Layer 2 of a small transformer language model trained on English Wikipedia (8 layers, counted from 0, width 128).
Take only the direct path to the model's output, skipping the later layers: a vector added to the residual stream pushes a token's score in proportion to its dot product with that token's output vector.

Output vectors of the tokens that the questions are about. A number n stands for (n - 500) times 0.0025.
"\"": 639 499 498 418 484 730 575 568 282 686 540 483 712 567 484 388 507 475 747 623 384 562 386 540 446 620 632 493 358 672 519 687 490 550 200 723 589 571 544 622 561 602 460 322 511 580 357 391 340 346 457 463 579 456 572 594 519 499 590 435 371 654 280 678 519 563 389 352 319 405 528 623 510 474 494 613 548 375 624 594 486 432 334 536 371 520 497 296 616 547 495 369 581 529 738 262 640 623 511 331 550 330 470 492 663 275 608 510 565 433 348 665 435 490 503 402 423 301 473 618 649 547 431 308 532 405 396 269
" more": 461 519 470 514 633 506 509 574 488 380 464 459 691 632 447 461 462 423 416 333 581 401 616 381 339 354 460 560 514 575 625 596 412 400 446 580 520 489 515 603 349 498 677 563 456 358 511 512 556 333 496 337 464 372 404 502 478 494 570 698 447 453 580 517 642 490 477 372 673 565 356 533 566 470 415 446 537 595 556 640 472 421 349 439 314 506 481 353 536 567 637 408 517 455 594 319 576 441 560 603 522 538 393 411 486 639 538 559 412 535 342 526 379 536 439 412 489 606 570 367 534 679 450 428 458 417 440 451
" funding": 477 426 526 646 326 634 496 578 328 301 460 306 487 553 586 459 417 467 518 462 398 466 441 326 573 352 640 494 650 322 497 688 447 555 486 622 360 387 500 625 340 773 637 320 423 279 656 496 674 454 492 463 403 573 251 692 577 490 686 733 574 448 599 364 407 418 352 515 605 567 500 245 523 518 642 427 662 597 406 661 532 600 311 426 425 475 331 388 498 645 436 514 569 446 471 703 619 480 476 510 526 674 510 451 458 634 600 494 435 469 576 483 526 686 528 486 500 634 668 356 489 720 563 614 316 279 497 453
" population": 632 478 491 652 543 648 356 444 432 495 605 407 522 508 537 589 482 349 597 398 394 655 673 473 516 273 590 509 535 570 522 742 408 511 455 451 491 454 616 494 531 464 733 465 422 452 691 548 456 594 324 509 401 783 467 736 627 482 402 585 474 501 614 379 349 324 369 391 602 628 427 317 597 404 454 537 623 777 248 645 601 540 419 397 236 495 494 170 579 605 463 438 238 486 500 529 644 439 315 586 527 680 439 486 583 651 536 424 721 482 657 446 574 685 488 517 382 721 355 587 586 788 642 489 369 565 516 332
" would": 469 295 569 496 573 429 372 560 403 598 404 265 491 612 511 695 606 305 570 282 481 392 427 281 417 501 448 365 611 569 600 675 521 530 452 465 422 668 391 612 400 590 683 506 570 414 640 555 472 438 596 584 532 423 458 623 507 410 660 669 468 683 544 567 495 376 430 535 481 567 634 552 437 479 611 374 573 439 532 562 422 511 409 684 470 503 428 397 386 543 559 487 423 549 564 398 491 508 584 525 500 596 437 320 385 601 608 559 445 721 681 475 568 548 526 515 542 597 466 382 711 616 451 424 540 356 495 414
" transport": 492 507 411 550 382 554 508 645 444 359 464 427 461 542 577 547 504 540 550 553 446 487 477 419 674 392 458 363 578 517 440 531 461 640 479 546 394 539 483 563 409 651 439 547 409 394 499 465 521 439 503 502 504 630 453 587 630 443 502 526 548 548 473 474 397 301 342 546 698 619 447 322 506 613 554 580 566 515 471 438 381 537 436 550 451 489 401 357 665 484 494 526 337 480 428 494 564 307 530 362 560 427 334 585 401 509 490 555 429 555 521 638 470 602 500 421 403 601 457 381 476 659 546 725 326 403 502 494
",": 519 581 744 436 650 366 411 481 630 567 399 631 537 442 597 428 390 631 438 535 606 458 381 514 515 521 419 535 580 494 609 663 568 462 319 278 609 580 486 503 659 507 409 589 405 544 481 475 542 414 505 457 609 417 540 375 402 295 440 415 344 493 471 521 356 582 499 449 480 447 553 652 533 638 753 428 375 422 567 527 495 464 603 332 544 526 650 610 462 709 707 590 563 542 745 464 438 517 441 540 322 560 633 562 491 367 332 419 605 515 455 444 463 337 417 489 604 666 502 555 543 334 509 414 582 535 486 585
" Awards": 394 400 206 604 437 594 546 307 495 671 617 282 580 582 233 472 675 481 387 457 245 478 543 605 542 289 642 676 541 471 462 600 484 534 543 621 488 435 305 359 534 652 568 319 723 296 553 424 631 499 484 400 472 390 393 297 448 641 730 605 499 328 482 495 350 509 556 653 528 480 562 522 474 457 292 310 650 506 635 523 511 625 256 409 432 504 405 389 491 419 316 341 605 478 549 665 544 578 525 360 611 645 628 406 524 411 449 634 380 480 684 586 467 497 683 427 632 538 484 435 335 506 583 588 659 579 560 464
" pressure": 518 638 659 565 398 557 436 627 472 463 562 307 341 627 543 591 529 474 616 418 462 459 496 402 532 420 388 461 479 478 476 578 466 565 383 546 290 445 475 556 370 620 665 554 476 412 451 440 405 520 453 678 366 698 425 510 665 489 511 598 523 421 564 371 570 432 486 501 710 636 493 493 429 525 491 552 495 667 362 617 429 480 472 596 619 473 346 387 541 606 486 449 406 491 442 613 601 258 483 443 495 513 501 408 531 448 549 390 292 480 726 634 484 540 511 504 365 430 629 354 612 741 646 522 427 220 595 300
" at": 584 391 572 519 494 461 416 622 506 541 396 441 583 607 519 473 384 575 354 562 430 493 513 428 389 522 437 513 607 484 412 465 443 308 415 477 573 422 472 399 465 485 431 488 532 520 345 514 482 579 468 490 568 435 542 372 472 417 422 475 387 647 482 566 477 505 509 512 556 373 367 473 457 659 646 384 351 422 620 461 633 416 519 503 546 491 351 369 429 633 706 696 577 545 541 367 418 436 428 592 478 535 490 464 489 502 514 464 495 541 438 513 587 471 417 480 652 537 537 519 517 436 606 469 574 488 461 426
" t": 482 534 545 516 503 528 570 465 441 503 635 491 531 518 572 566 470 596 412 545 630 610 472 426 587 462 525 518 607 603 548 490 502 441 446 475 488 453 417 536 521 497 523 511 426 439 403 559 444 473 477 455 499 554 606 515 502 455 478 549 383 502 512 474 502 505 504 579 570 518 415 547 521 547 501 499 462 487 475 532 448 414 575 536 397 499 539 613 485 556 672 562 427 492 515 489 462 432 444 365 568 485 427 479 432 480 490 412 428 491 506 564 492 485 419 508 417 404 567 562 537 608 457 565 491 457 532 531
"ming": 576 362 520 406 441 671 482 672 520 280 629 583 489 385 429 405 649 352 459 610 620 477 701 365 352 391 718 525 652 578 598 660 560 639 510 631 560 580 468 818 485 677 539 711 496 345 367 417 574 581 586 491 313 646 553 528 625 599 313 532 585 560 710 508 318 376 313 521 514 299 338 446 430 443 579 563 450 408 659 482 421 966 467 476 280 484 514 378 266 601 430 451 581 482 308 700 526 561 434 588 656 483 557 474 502 536 574 617 245 326 308 534 532 493 637 593 280 282 674 255 638 652 749 513 511 611 530 457
" that": 501 421 653 496 374 499 396 726 452 556 596 282 567 527 592 602 360 427 543 508 573 609 460 289 163 565 542 413 464 568 497 537 370 443 462 544 474 583 457 340 579 603 639 520 435 642 513 546 471 461 579 509 644 396 479 473 526 389 740 677 478 522 427 541 667 541 361 526 634 498 526 590 519 590 586 413 559 523 511 505 443 349 409 476 516 516 529 523 500 622 647 556 565 534 616 504 511 486 334 605 469 662 523 618 437 506 361 485 553 573 462 401 449 469 450 583 487 772 540 609 685 481 508 490 446 396 513 422

Output weights of attention head 1. The head adds the sum of these rows, row i times number i of z. A number n stands for (n - 500) times 0.0033.
o0: 449 581 638 255 351 353 554 466 440 517 479 594 428 501 577 604 360 545 648 504 563 474 280 357 367 511 425 475 409 560 373 429 531 535 414 549 306 459 359 511 517 426 364 373 494 517 403 498 399 490 423 512 378 735 344 219 574 519 737 418 563 565 619 359 447 274 697 762 611 359 361 365 379 437 620 584 568 375 402 430 460 439 741 481 562 633 535 625 636 530 613 637 571 523 365 411 329 232 531 467 494 575 554 503 591 454 538 522 356 489 443 520 568 599 548 636 601 511 595 587 376 497 497 482 416 587 591 442
o1: 452 184 567 349 456 428 307 465 623 611 413 596 402 455 493 517 470 603 366 386 290 639 891 450 501 455 390 690 467 398 777 605 610 665 542 404 502 186 472 617 323 588 467 419 403 690 494 416 833 501 392 453 360 521 467 471 588 591 374 566 540 363 528 412 585 524 456 679 516 376 307 511 595 481 629 637 571 542 400 607 361 426 422 328 673 513 394 646 525 564 382 573 613 412 486 717 215 478 484 581 539 433 632 699 393 532 480 525 292 583 621 491 553 669 400 319 590 477 366 322 529 522 593 609 650 500 577 633
o2: 663 568 362 542 436 472 598 394 377 491 816 526 549 510 735 324 507 507 341 568 396 370 442 599 514 484 523 476 326 363 245 708 432 497 388 516 572 448 778 600 376 453 588 588 396 423 354 601 472 478 508 522 585 482 489 586 545 659 397 599 444 401 547 533 600 616 767 214 493 570 606 367 440 289 546 426 365 643 707 438 467 585 539 613 360 401 584 437 473 434 331 388 342 420 451 516 359 377 380 571 567 744 464 534 588 576 681 709 616 473 281 604 416 477 310 522 271 437 586 612 643 372 418 537 386 579 635 617
o3: 446 630 485 486 347 772 500 623 355 214 747 420 511 532 576 786 633 452 634 524 668 393 442 451 521 427 532 558 355 444 653 704 381 553 284 500 438 381 594 696 429 495 733 672 578 655 689 464 363 478 364 507 484 647 521 455 524 306 430 464 470 628 727 498 518 379 475 579 772 657 609 429 506 291 620 449 548 554 354 573 320 625 554 462 536 557 502 393 501 648 628 620 269 671 668 399 409 526 278 519 696 573 446 660 660 524 504 563 440 539 581 519 584 353 712 303 341 417 452 549 629 761 521 703 330 317 342 364
o4: 448 613 557 421 435 591 532 326 430 570 695 645 450 362 549 331 755 563 656 752 442 606 581 412 341 556 469 436 603 590 536 370 632 637 544 358 747 564 615 571 452 448 415 480 628 633 531 427 589 502 111 359 575 629 521 485 542 779 585 444 573 411 512 486 392 403 277 432 362 295 361 453 633 743 473 697 540 412 419 487 537 470 493 681 533 679 609 412 783 356 575 495 279 661 551 657 497 665 525 503 737 458 275 578 507 326 378 605 467 482 542 319 473 351 771 466 454 470 306 696 605 344 467 481 336 309 428 330
o5: 719 708 472 591 434 534 569 386 406 601 920 409 534 683 327 480 665 363 321 659 286 571 602 430 472 455 367 406 534 486 635 651 479 267 643 455 443 362 549 535 620 423 511 500 772 698 399 449 447 384 345 559 564 594 599 666 434 560 404 440 341 519 518 622 544 604 451 580 509 469 454 543 518 561 451 579 629 336 588 523 383 595 564 287 364 577 425 640 585 517 472 398 542 631 607 505 331 623 532 492 425 627 477 698 542 416 434 521 486 570 601 471 362 387 619 453 564 239 544 482 132 489 526 542 606 511 467 342
o6: 373 577 216 756 465 308 425 339 397 467 495 310 684 609 757 539 573 527 526 492 349 818 444 223 482 321 377 524 670 547 398 408 247 331 525 289 327 450 304 646 506 468 442 281 517 269 691 564 609 544 430 679 529 497 445 457 340 595 471 650 794 406 764 309 524 453 479 356 653 631 700 380 447 505 397 390 475 425 504 639 394 544 621 465 297 462 610 513 299 452 514 518 759 409 479 540 316 457 446 585 327 629 542 316 660 369 415 550 531 459 603 476 410 503 586 512 499 522 677 541 525 641 557 607 493 404 414 342
o7: 529 472 515 617 215 522 431 390 570 624 349 348 392 460 480 528 449 281 412 665 718 388 599 545 441 446 820 617 705 703 255 618 467 373 357 635 711 418 489 499 645 634 443 470 507 236 401 484 518 576 546 449 515 411 258 435 455 367 623 571 292 365 519 635 470 564 464 425 700 583 711 692 451 397 532 307 491 563 627 457 617 334 632 527 683 472 461 541 490 686 697 501 380 419 371 429 522 524 376 382 409 730 447 361 509 449 465 380 622 536 414 489 494 405 636 556 778 455 677 649 296 543 297 480 562 614 573 586
o8: 451 508 302 436 387 459 354 219 462 644 495 645 602 536 632 486 437 472 498 374 430 684 420 477 529 823 343 617 462 269 608 633 461 425 668 474 358 298 664 202 516 315 435 564 128 502 515 380 495 703 579 611 651 753 444 722 639 522 264 337 623 487 407 417 556 473 402 674 614 640 385 561 711 405 619 454 489 660 435 451 486 604 378 359 512 364 394 441 560 332 411 427 560 596 495 409 478 548 494 557 377 561 810 682 447 366 668 491 854 501 317 455 591 309 757 645 543 694 434 403 334 682 319 643 307 551 417 482
o9: 564 494 444 735 459 564 376 340 512 408 591 500 472 445 422 454 569 345 578 410 267 490 541 358 271 418 562 241 562 511 477 601 551 611 443 381 612 380 632 495 462 650 519 451 725 396 647 446 436 524 578 391 584 649 567 314 564 610 422 477 600 705 568 470 359 508 264 525 739 578 350 749 496 571 551 683 398 401 649 742 486 641 478 478 510 515 404 333 640 454 512 532 502 405 463 791 499 444 559 393 517 353 324 499 371 364 648 441 650 416 691 420 542 725 926 387 387 451 439 573 460 569 593 411 524 577 647 499
o10: 537 583 332 692 381 560 645 625 531 467 358 610 473 469 430 566 397 623 564 431 585 461 554 643 296 430 646 500 495 531 457 584 617 585 675 336 667 422 514 353 416 413 519 352 482 567 540 566 520 488 728 576 446 697 499 332 641 701 472 525 293 594 656 220 483 664 514 621 572 456 456 547 357 297 522 429 652 578 278 429 654 437 724 267 381 673 416 466 471 518 572 484 512 294 617 394 466 583 375 655 574 486 502 731 665 480 595 471 508 615 505 514 569 430 547 461 650 621 535 565 489 590 557 568 394 556 516 497
o11: 527 567 480 516 644 457 350 711 460 440 426 534 398 672 528 568 398 394 616 386 550 604 674 540 645 537 479 384 517 609 312 285 628 553 440 542 558 466 606 432 535 670 336 430 505 392 380 447 159 494 409 561 323 529 711 600 629 358 474 468 420 598 505 661 605 444 614 632 558 396 553 537 567 365 549 573 552 293 566 420 350 573 692 687 545 439 423 703 563 388 447 724 362 515 346 397 401 325 706 514 554 125 272 327 392 630 537 555 511 677 631 760 720 593 393 532 531 345 622 461 407 399 594 547 575 532 647 183
o12: 441 562 239 346 362 563 524 338 556 644 491 400 565 655 408 407 304 566 428 456 541 507 415 410 462 488 645 638 481 581 427 559 447 421 630 527 540 139 500 603 547 699 272 431 587 324 466 373 630 548 526 438 498 599 551 421 559 461 340 431 261 397 475 687 552 509 498 606 474 465 528 496 559 590 783 540 423 545 556 490 703 449 498 550 306 476 480 623 698 361 411 489 502 693 565 508 331 771 587 295 361 286 593 530 566 516 658 605 790 691 569 598 549 436 278 544 572 473 434 490 592 670 622 592 594 737 450 417
o13: 504 425 536 295 317 536 521 410 472 260 491 580 610 467 517 579 683 627 512 625 424 386 604 544 312 706 657 462 448 474 321 517 610 497 433 323 487 631 658 649 498 670 616 571 374 480 593 506 536 439 463 418 451 680 451 543 641 465 384 662 441 390 308 329 574 395 542 340 405 626 489 365 520 267 448 615 503 487 298 226 546 485 615 585 413 461 471 430 563 645 468 518 549 697 647 651 580 691 457 429 614 443 666 711 575 550 283 555 611 429 559 458 391 425 376 420 534 369 480 593 653 397 507 344 484 478 440 781
o14: 613 679 471 284 484 499 734 390 470 290 538 531 463 515 463 505 475 449 645 626 505 700 637 441 573 542 576 538 431 548 417 530 368 433 349 485 473 707 430 552 574 529 575 113 542 519 632 468 367 243 477 389 450 420 523 615 611 409 368 530 302 483 579 530 610 394 289 393 387 466 389 743 521 611 800 365 626 455 417 753 297 533 557 626 483 513 525 311 358 290 465 492 494 537 675 599 569 488 429 549 562 591 557 525 592 536 592 454 611 443 615 292 578 363 820 511 471 510 572 529 551 639 295 325 586 644 391 581
o15: 663 413 534 588 541 381 465 404 660 678 608 585 601 423 538 515 562 402 397 328 609 501 699 509 385 453 667 579 722 447 654 668 388 520 502 676 583 584 330 368 423 462 503 368 616 544 638 532 225 681 469 464 499 474 571 586 498 363 707 711 527 654 691 413 654 633 573 447 544 577 259 471 353 439 497 549 575 345 581 458 687 523 427 276 258 534 629 552 256 604 311 713 548 572 311 732 590 558 444 584 403 496 427 345 709 594 669 374 619 432 368 443 496 427 363 329 547 504 408 690 280 601 443 282 614 548 573 478
o16: 424 370 454 444 603 463 420 309 472 348 475 470 496 458 302 412 479 554 352 472 258 401 600 396 490 509 337 635 513 320 291 588 808 656 573 628 327 515 433 504 529 453 350 547 442 403 319 499 372 635 398 506 431 293 510 471 455 673 674 434 656 574 569 575 608 555 508 620 449 671 324 323 495 406 510 471 532 394 559 488 385 478 500 519 613 429 492 543 552 243 433 405 636 416 344 528 419 683 605 666 425 590 671 298 535 361 387 681 497 313 567 326 687 422 706 422 535 511 394 391 299 643 603 353 617 645 478 406
o17: 599 601 494 491 519 548 688 764 564 446 409 761 430 527 443 578 333 547 454 607 353 443 603 431 550 543 457 435 354 436 449 467 471 523 600 561 317 621 591 475 488 487 546 360 652 439 291 434 523 521 594 452 423 360 478 335 375 684 566 527 546 560 523 582 425 509 602 117 508 732 438 597 309 530 540 435 572 439 450 464 390 503 431 458 442 337 552 659 582 462 507 407 663 751 523 486 556 665 667 354 470 565 466 671 527 629 130 595 375 474 509 681 596 459 386 386 703 509 633 535 434 298 413 522 647 464 695 653
o18: 454 598 410 448 601 586 530 435 652 585 542 536 541 519 419 472 355 553 498 375 571 268 588 564 614 395 399 433 474 353 464 413 416 518 594 467 499 516 132 657 466 529 326 502 504 593 318 363 371 656 414 603 326 566 591 361 346 671 592 517 534 511 536 447 687 415 397 648 473 471 354 445 531 499 470 577 584 370 474 520 523 473 557 678 741 410 345 657 553 606 467 453 488 633 646 385 495 533 272 637 600 519 543 510 498 403 440 285 510 412 501 674 690 575 771 487 264 641 501 578 473 412 374 325 496 461 484 339
o19: 407 702 346 355 463 449 410 428 735 453 422 461 575 517 464 533 509 410 793 395 378 448 601 868 677 530 340 377 357 528 254 398 467 513 565 483 505 626 727 454 532 816 565 531 480 624 472 436 419 515 688 665 451 386 521 570 492 568 575 437 590 337 439 593 464 422 657 447 623 394 409 508 452 512 376 600 368 315 446 484 591 506 435 419 643 385 557 633 643 321 472 683 368 461 568 596 459 465 382 559 417 412 739 412 392 510 517 516 580 675 509 500 444 497 711 436 353 467 324 601 386 558 554 533 538 558 572 511
o20: 452 551 567 401 521 703 445 489 516 579 498 318 512 534 531 456 590 272 415 518 517 544 513 558 559 620 503 362 433 573 683 414 657 576 501 536 470 603 584 485 487 417 600 778 654 413 396 417 326 551 721 447 503 616 530 625 377 513 638 596 443 487 453 348 486 465 395 517 538 409 394 717 626 566 376 601 493 494 407 605 539 515 596 538 589 606 436 446 407 474 575 470 292 602 477 401 258 605 613 585 437 765 611 544 640 464 447 657 367 602 476 504 396 182 163 451 287 493 662 603 425 420 475 378 577 603 460 417
o21: 566 786 343 622 469 413 545 667 390 395 345 657 500 587 320 602 615 638 619 604 492 700 480 513 371 692 680 512 510 720 480 399 248 794 513 566 491 579 335 526 558 461 454 548 851 546 540 505 559 604 558 710 478 700 463 502 641 599 740 576 438 662 569 613 574 312 216 387 540 583 501 526 567 326 660 293 528 544 340 480 552 254 361 536 486 529 457 228 360 614 404 444 701 401 565 761 388 432 438 572 416 565 356 451 689 634 513 352 579 510 419 441 598 291 449 538 595 660 277 481 389 319 759 515 681 413 662 649
o22: 231 755 458 421 640 603 369 356 672 664 596 549 800 600 813 519 530 533 274 472 329 494 519 638 329 543 496 657 526 398 548 417 409 773 608 477 625 599 653 523 414 299 551 544 509 632 435 346 296 583 412 371 522 493 606 408 416 527 577 449 464 162 481 551 533 685 413 548 400 421 362 491 604 415 519 378 587 375 576 651 391 492 413 303 464 519 550 462 416 309 381 673 653 561 558 417 541 707 638 405 427 533 530 675 571 280 408 512 444 303 592 443 513 385 584 615 359 440 689 528 564 563 476 393 635 549 324 268
o23: 417 402 396 569 425 451 620 524 350 408 304 211 635 656 433 499 339 435 634 420 412 304 497 518 590 527 428 560 499 575 593 721 301 483 777 671 615 305 416 349 528 696 519 550 365 524 421 321 499 485 469 550 361 350 443 307 485 472 680 650 457 508 402 598 685 539 585 372 296 656 519 646 793 463 839 706 555 609 292 552 300 495 344 498 493 442 246 531 387 591 413 457 694 675 654 688 522 528 620 591 503 492 425 474 520 609 515 361 389 577 638 472 528 292 413 363 574 663 577 464 674 712 426 432 701 530 666 464
o24: 482 303 189 414 627 550 589 708 546 649 783 524 590 506 561 511 479 666 786 499 422 625 802 491 528 582 642 374 460 520 446 237 449 589 637 277 474 390 486 300 472 402 470 374 448 646 583 457 568 425 484 414 479 425 488 652 539 603 519 583 461 370 546 448 337 346 504 287 699 566 422 472 600 551 273 597 444 515 100 421 584 540 430 641 467 446 426 234 557 364 575 571 463 510 438 394 541 352 668 572 453 495 350 576 464 514 435 469 562 395 460 672 485 549 668 294 598 562 321 684 409 476 447 388 534 446 474 628
o25: 95 291 411 641 160 430 608 604 611 271 655 408 716 516 526 433 440 463 522 497 573 327 368 514 558 457 558 581 414 507 405 568 467 589 380 405 390 357 647 324 634 520 339 591 431 532 529 580 360 529 764 442 464 554 425 666 495 639 412 429 539 607 591 416 438 488 442 587 123 632 658 518 435 455 536 501 303 441 470 386 541 478 613 653 405 644 514 723 350 564 562 610 397 743 464 584 524 555 532 580 478 591 494 468 635 523 495 474 539 512 565 601 548 525 792 360 683 262 468 481 427 353 379 526 405 545 607 723
o26: 687 230 724 761 529 342 412 331 551 484 517 642 438 566 621 569 467 500 612 461 398 477 710 562 667 374 521 564 418 565 523 504 497 461 449 382 693 495 607 513 311 259 365 439 449 590 334 391 423 583 585 356 270 365 561 327 558 546 271 598 359 674 351 408 533 382 586 324 669 389 371 364 634 594 517 630 355 710 385 495 749 517 529 520 442 402 682 196 203 512 356 336 288 317 543 502 390 331 569 441 652 498 524 831 397 533 462 275 410 698 480 389 500 375 210 702 481 742 396 337 836 717 449 469 665 517 656 479
o27: 710 619 657 500 428 667 352 523 675 539 449 541 573 698 544 609 462 473 523 438 521 662 478 481 563 588 388 483 572 550 515 742 566 580 476 684 494 418 397 589 442 731 554 636 199 466 230 496 595 666 490 685 599 512 561 618 698 382 418 396 643 525 567 407 509 350 274 718 387 390 736 370 535 636 748 519 606 547 514 296 515 499 454 531 589 749 238 250 386 416 491 543 531 587 448 441 522 470 442 632 466 475 260 464 525 383 491 483 267 474 646 603 626 562 422 666 267 525 508 528 468 757 495 517 530 425 456 285
o28: 462 436 500 539 608 442 340 553 306 644 581 667 397 468 445 445 525 621 713 293 438 394 689 652 404 401 493 718 722 345 367 502 562 581 443 607 547 323 530 765 433 681 734 394 547 408 630 455 620 252 555 618 612 510 595 278 374 409 470 636 469 685 535 506 479 569 551 634 699 717 633 694 472 464 508 343 440 310 543 563 230 573 510 418 572 575 641 592 415 411 38 591 418 261 397 455 597 603 423 547 480 551 547 641 825 512 344 699 385 474 304 400 354 209 207 515 621 508 436 421 348 332 668 612 595 433 725 595
o29: 551 507 547 258 437 443 623 358 461 481 485 535 421 375 578 555 499 856 342 436 310 480 723 602 550 486 585 581 722 491 479 352 416 371 486 411 362 398 588 561 537 551 436 700 384 416 491 561 520 455 487 130 467 661 829 470 498 450 403 518 642 350 605 706 455 483 728 593 446 281 383 520 496 608 780 618 462 694 549 438 536 472 543 373 415 568 624 420 627 398 310 470 529 754 463 501 493 531 439 246 484 589 479 610 433 405 257 478 401 674 623 521 471 400 640 594 338 494 374 326 596 432 304 504 447 366 672 475
o30: 665 449 607 353 624 514 563 555 460 478 606 710 559 621 418 802 653 364 589 408 401 452 526 453 490 612 382 343 362 386 587 455 317 550 451 485 445 568 534 545 316 546 388 514 433 600 556 630 460 706 560 621 466 444 407 972 327 663 425 506 553 600 515 658 474 409 409 335 333 592 544 674 470 376 271 443 281 344 416 591 500 449 436 667 621 402 540 391 523 614 461 379 579 226 526 528 848 639 385 525 440 383 435 402 543 666 547 367 434 665 512 405 494 518 327 496 564 683 401 535 823 736 428 533 550 383 290 262
o31: 525 565 634 656 560 383 753 460 592 454 541 678 302 641 638 468 434 245 729 401 680 485 694 713 510 497 326 429 431 283 371 460 348 582 532 589 322 665 341 766 470 710 520 398 652 616 642 484 619 340 577 584 387 409 408 629 549 571 254 457 584 518 407 508 466 627 573 475 641 499 461 535 464 361 567 428 355 584 486 461 690 414 667 672 499 605 627 568 593 311 335 714 428 497 651 466 420 317 462 523 554 472 440 641 383 607 511 586 619 418 636 450 726 355 652 541 507 721 614 649 562 428 528 452 536 687 544 645

Each question shows a token from some text and the vector z that the head gathered there. A number n stands for (n - 500) times 0.0046.

"s": 480 499 420 454 458 478 395 547 382 335 557 473 500 458 420 474 358 334 442 348 568 439 505 431 377 425 438 653 466 486 442 392
Which of these tokens does it push up most? ","

" |": 516 590 489 370 419 502 493 406 328 284 484 488 557 449 431 625 539 522 555 464 579 442 480 549 512 344 588 435 486 440 533 494
Which three tokens does it push up most, strongest first? " more", " at", ","

" a": 499 495 376 403 420 524 572 511 545 349 615 456 625 625 506 422 375 513 465 401 535 584 513 474 543 546 375 589 334 407 595 472
Which of these tokens does it push down most? "ming"

"y": 494 473 501 386 417 479 466 511 402 341 458 530 565 474 462 529 472 530 531 464 492 469 498 532 483 451 510 516 428 456 484 451
Which of these tokens does it push up most? " at"

" ground": 604 520 505 551 528 465 285 486 382 288 528 675 536 433 321 352 199 461 437 445 438 631 333 391 575 443 434 787 412 444 397 434
Which of these tokens does it push up most? " transport"

".": 446 468 398 402 411 554 497 554 348 453 441 580 400 432 514 519 356 533 406 409 565 622 538 554 456 364 578 586 494 538 622 475
Which of these tokens does it push up most? " would"

" the": 516 344 573 453 548 498 376 676 399 393 594 433 488 521 535 527 266 473 299 315 631 485 443 405 483 510 541 458 502 595 402 367
Which of these tokens does it push down most? " pressure"

" Ti": 545 426 498 499 478 497 497 594 455 358 516 562 597 560 487 442 419 492 449 469 508 437 563 487 457 472 477 514 396 437 556 499
Which of these tokens does it push up most? "\""

" Free": 648 579 395 415 388 341 430 567 268 312 499 602 592 516 380 358 454 586 531 516 450 470 420 622 426 519 437 627 471 426 396 537
Which of these tokens does it push up most? " at"

" and": 629 424 402 544 472 539 397 558 369 331 634 474 389 503 517 517 284 553 521 379 644 749 616 481 359 492 375 542 479 554 440 436
Which of these tokens does it push down most? " population"

" technology": 621 597 456 598 384 276 487 605 354 350 473 497 392 463 347 373 320 493 441 396 576 563 399 565 460 439 434 601 551 489 478 382
Which of these tokens does it push up most? " pressure"

" represent": 482 522 416 418 432 396 402 545 424 355 511 443 473 418 371 434 385 246 447 362 523 360 573 425 358 373 400 704 397 438 410 375
Which of these tokens does it push down most? " Awards"

"ing": 523 506 429 518 564 505 347 506 309 299 551 494 395 612 505 546 550 362 318 340 630 504 495 354 359 482 367 646 407 472 524 267
Which two tokens does it push up most, strongest first? "ming", "\""

" at": 491 496 370 411 414 527 596 507 560 347 625 439 630 634 521 414 375 505 467 391 532 586 520 465 552 548 372 592 321 400 609 476
Which of these tokens does it push down most? "ming"

",": 526 590 522 540 530 582 326 811 388 384 576 425 553 526 492 542 348 461 440 432 718 513 558 571 453 421 610 629 667 522 412 418
Which of these tokens does it push down most? " transport"

" round": 636 630 446 461 410 514 449 502 495 298 511 768 630 310 409 419 489 293 546 516 508 241 513 468 356 403 373 735 542 429 591 491
Which of these tokens does it push up most? " pressure"

" Up": 47 458 479 606 327 413 710 511 329 640 184 396 211 354 573 631 296 476 177 386 471 902 611 501 533 25 925 516 725 412 942 476
Which of these tokens does it push up most? " population"

"i": 459 460 483 329 630 599 585 501 433 364 477 397 567 574 580 585 452 477 444 380 585 445 667 366 504 505 443 484 490 765 491 404
Which of these tokens does it push down most? " pressure"

" that": 526 304 384 687 369 461 615 433 436 396 568 326 485 531 403 427 373 388 449 333 712 690 483 423 391 573 369 645 768 477 658 392
Which of these tokens does it push up most? " would"

" Sl": 525 479 393 329 394 454 491 545 433 350 559 643 566 407 454 610 481 586 596 457 562 494 537 477 469 439 494 535 502 469 431 545
Which two tokens does it push up most, strongest first? " at", ","

" 32": 498 440 409 439 450 426 477 495 410 392 472 525 562 476 448 546 414 495 522 436 462 436 464 521 378 453 501 608 429 420 584 550
Which two tokens does it push up most, strongest first? " would", " at"

" Spain": 503 503 494 262 539 508 532 475 417 330 519 478 593 503 491 583 470 424 464 395 569 475 616 411 486 476 474 510 479 620 428 420
Which of these tokens does it push down most? " pressure"

" there": 559 477 414 693 387 432 384 521 487 323 616 470 523 484 553 399 346 517 497 554 678 560 613 507 370 463 522 580 660 542 441 521
Which two tokens does it push up most, strongest first? ",", " that"

"na": 547 428 474 409 557 563 467 539 438 413 478 559 579 460 531 469 411 447 428 418 533 514 590 425 377 455 454 548 458 531 503 527
Which of these tokens does it push up most? "\""

"  ": 516 524 516 392 396 384 530 436 356 262 499 421 510 501 498 570 467 505 432 415 500 481 432 530 457 395 575 474 428 345 553 517
Which two tokens does it push up most, strongest first? " more", " would"

" meet": 583 478 353 589 395 551 437 498 284 425 653 567 455 507 476 512 370 511 609 524 587 611 579 522 490 399 469 572 463 386 534 479
Which of these tokens does it push up most? " pressure"

"ne": 526 618 497 398 368 542 435 489 369 319 446 489 626 506 470 457 541 569 559 480 568 477 532 612 504 403 571 543 536 563 439 515
Which of these tokens does it push down most? " population"

" 11": 543 566 460 326 460 537 528 522 395 336 518 505 572 456 508 538 469 573 494 519 485 486 564 542 508 455 447 470 462 565 372 391
Which of these tokens does it push up most? " Awards"

"err": 531 476 534 384 571 573 564 424 463 325 483 399 564 599 521 494 461 486 430 363 546 459 569 400 474 611 452 493 464 704 490 329
Which two tokens does it push up most, strongest first? ",", " t"

"/": 495 495 395 398 513 524 470 483 436 339 458 567 575 512 542 526 395 539 561 466 514 426 522 517 512 449 552 498 427 507 571 541
Which of these tokens does it push down most? " funding"

" 2015": 649 584 389 416 400 343 422 548 277 321 507 610 613 529 384 360 458 576 529 493 442 463 434 616 418 516 455 640 470 436 394 542
Which of these tokens does it push down most? " population"

"|": 530 525 504 421 416 409 515 455 355 288 509 434 564 503 450 568 477 489 442 393 507 458 473 526 440 401 558 465 442 385 532 506
Which of these tokens does it push up most? " more"

" to": 568 473 523 595 452 465 381 614 397 375 543 517 456 478 468 439 248 420 379 363 588 457 481 374 421 484 449 591 490 543 453 417
Which of these tokens does it push up most? " t"

" contains": 529 282 617 436 557 488 353 699 396 381 590 396 460 531 550 500 232 512 279 313 610 460 405 414 487 533 555 412 464 596 396 383
Which of these tokens does it push up most? ","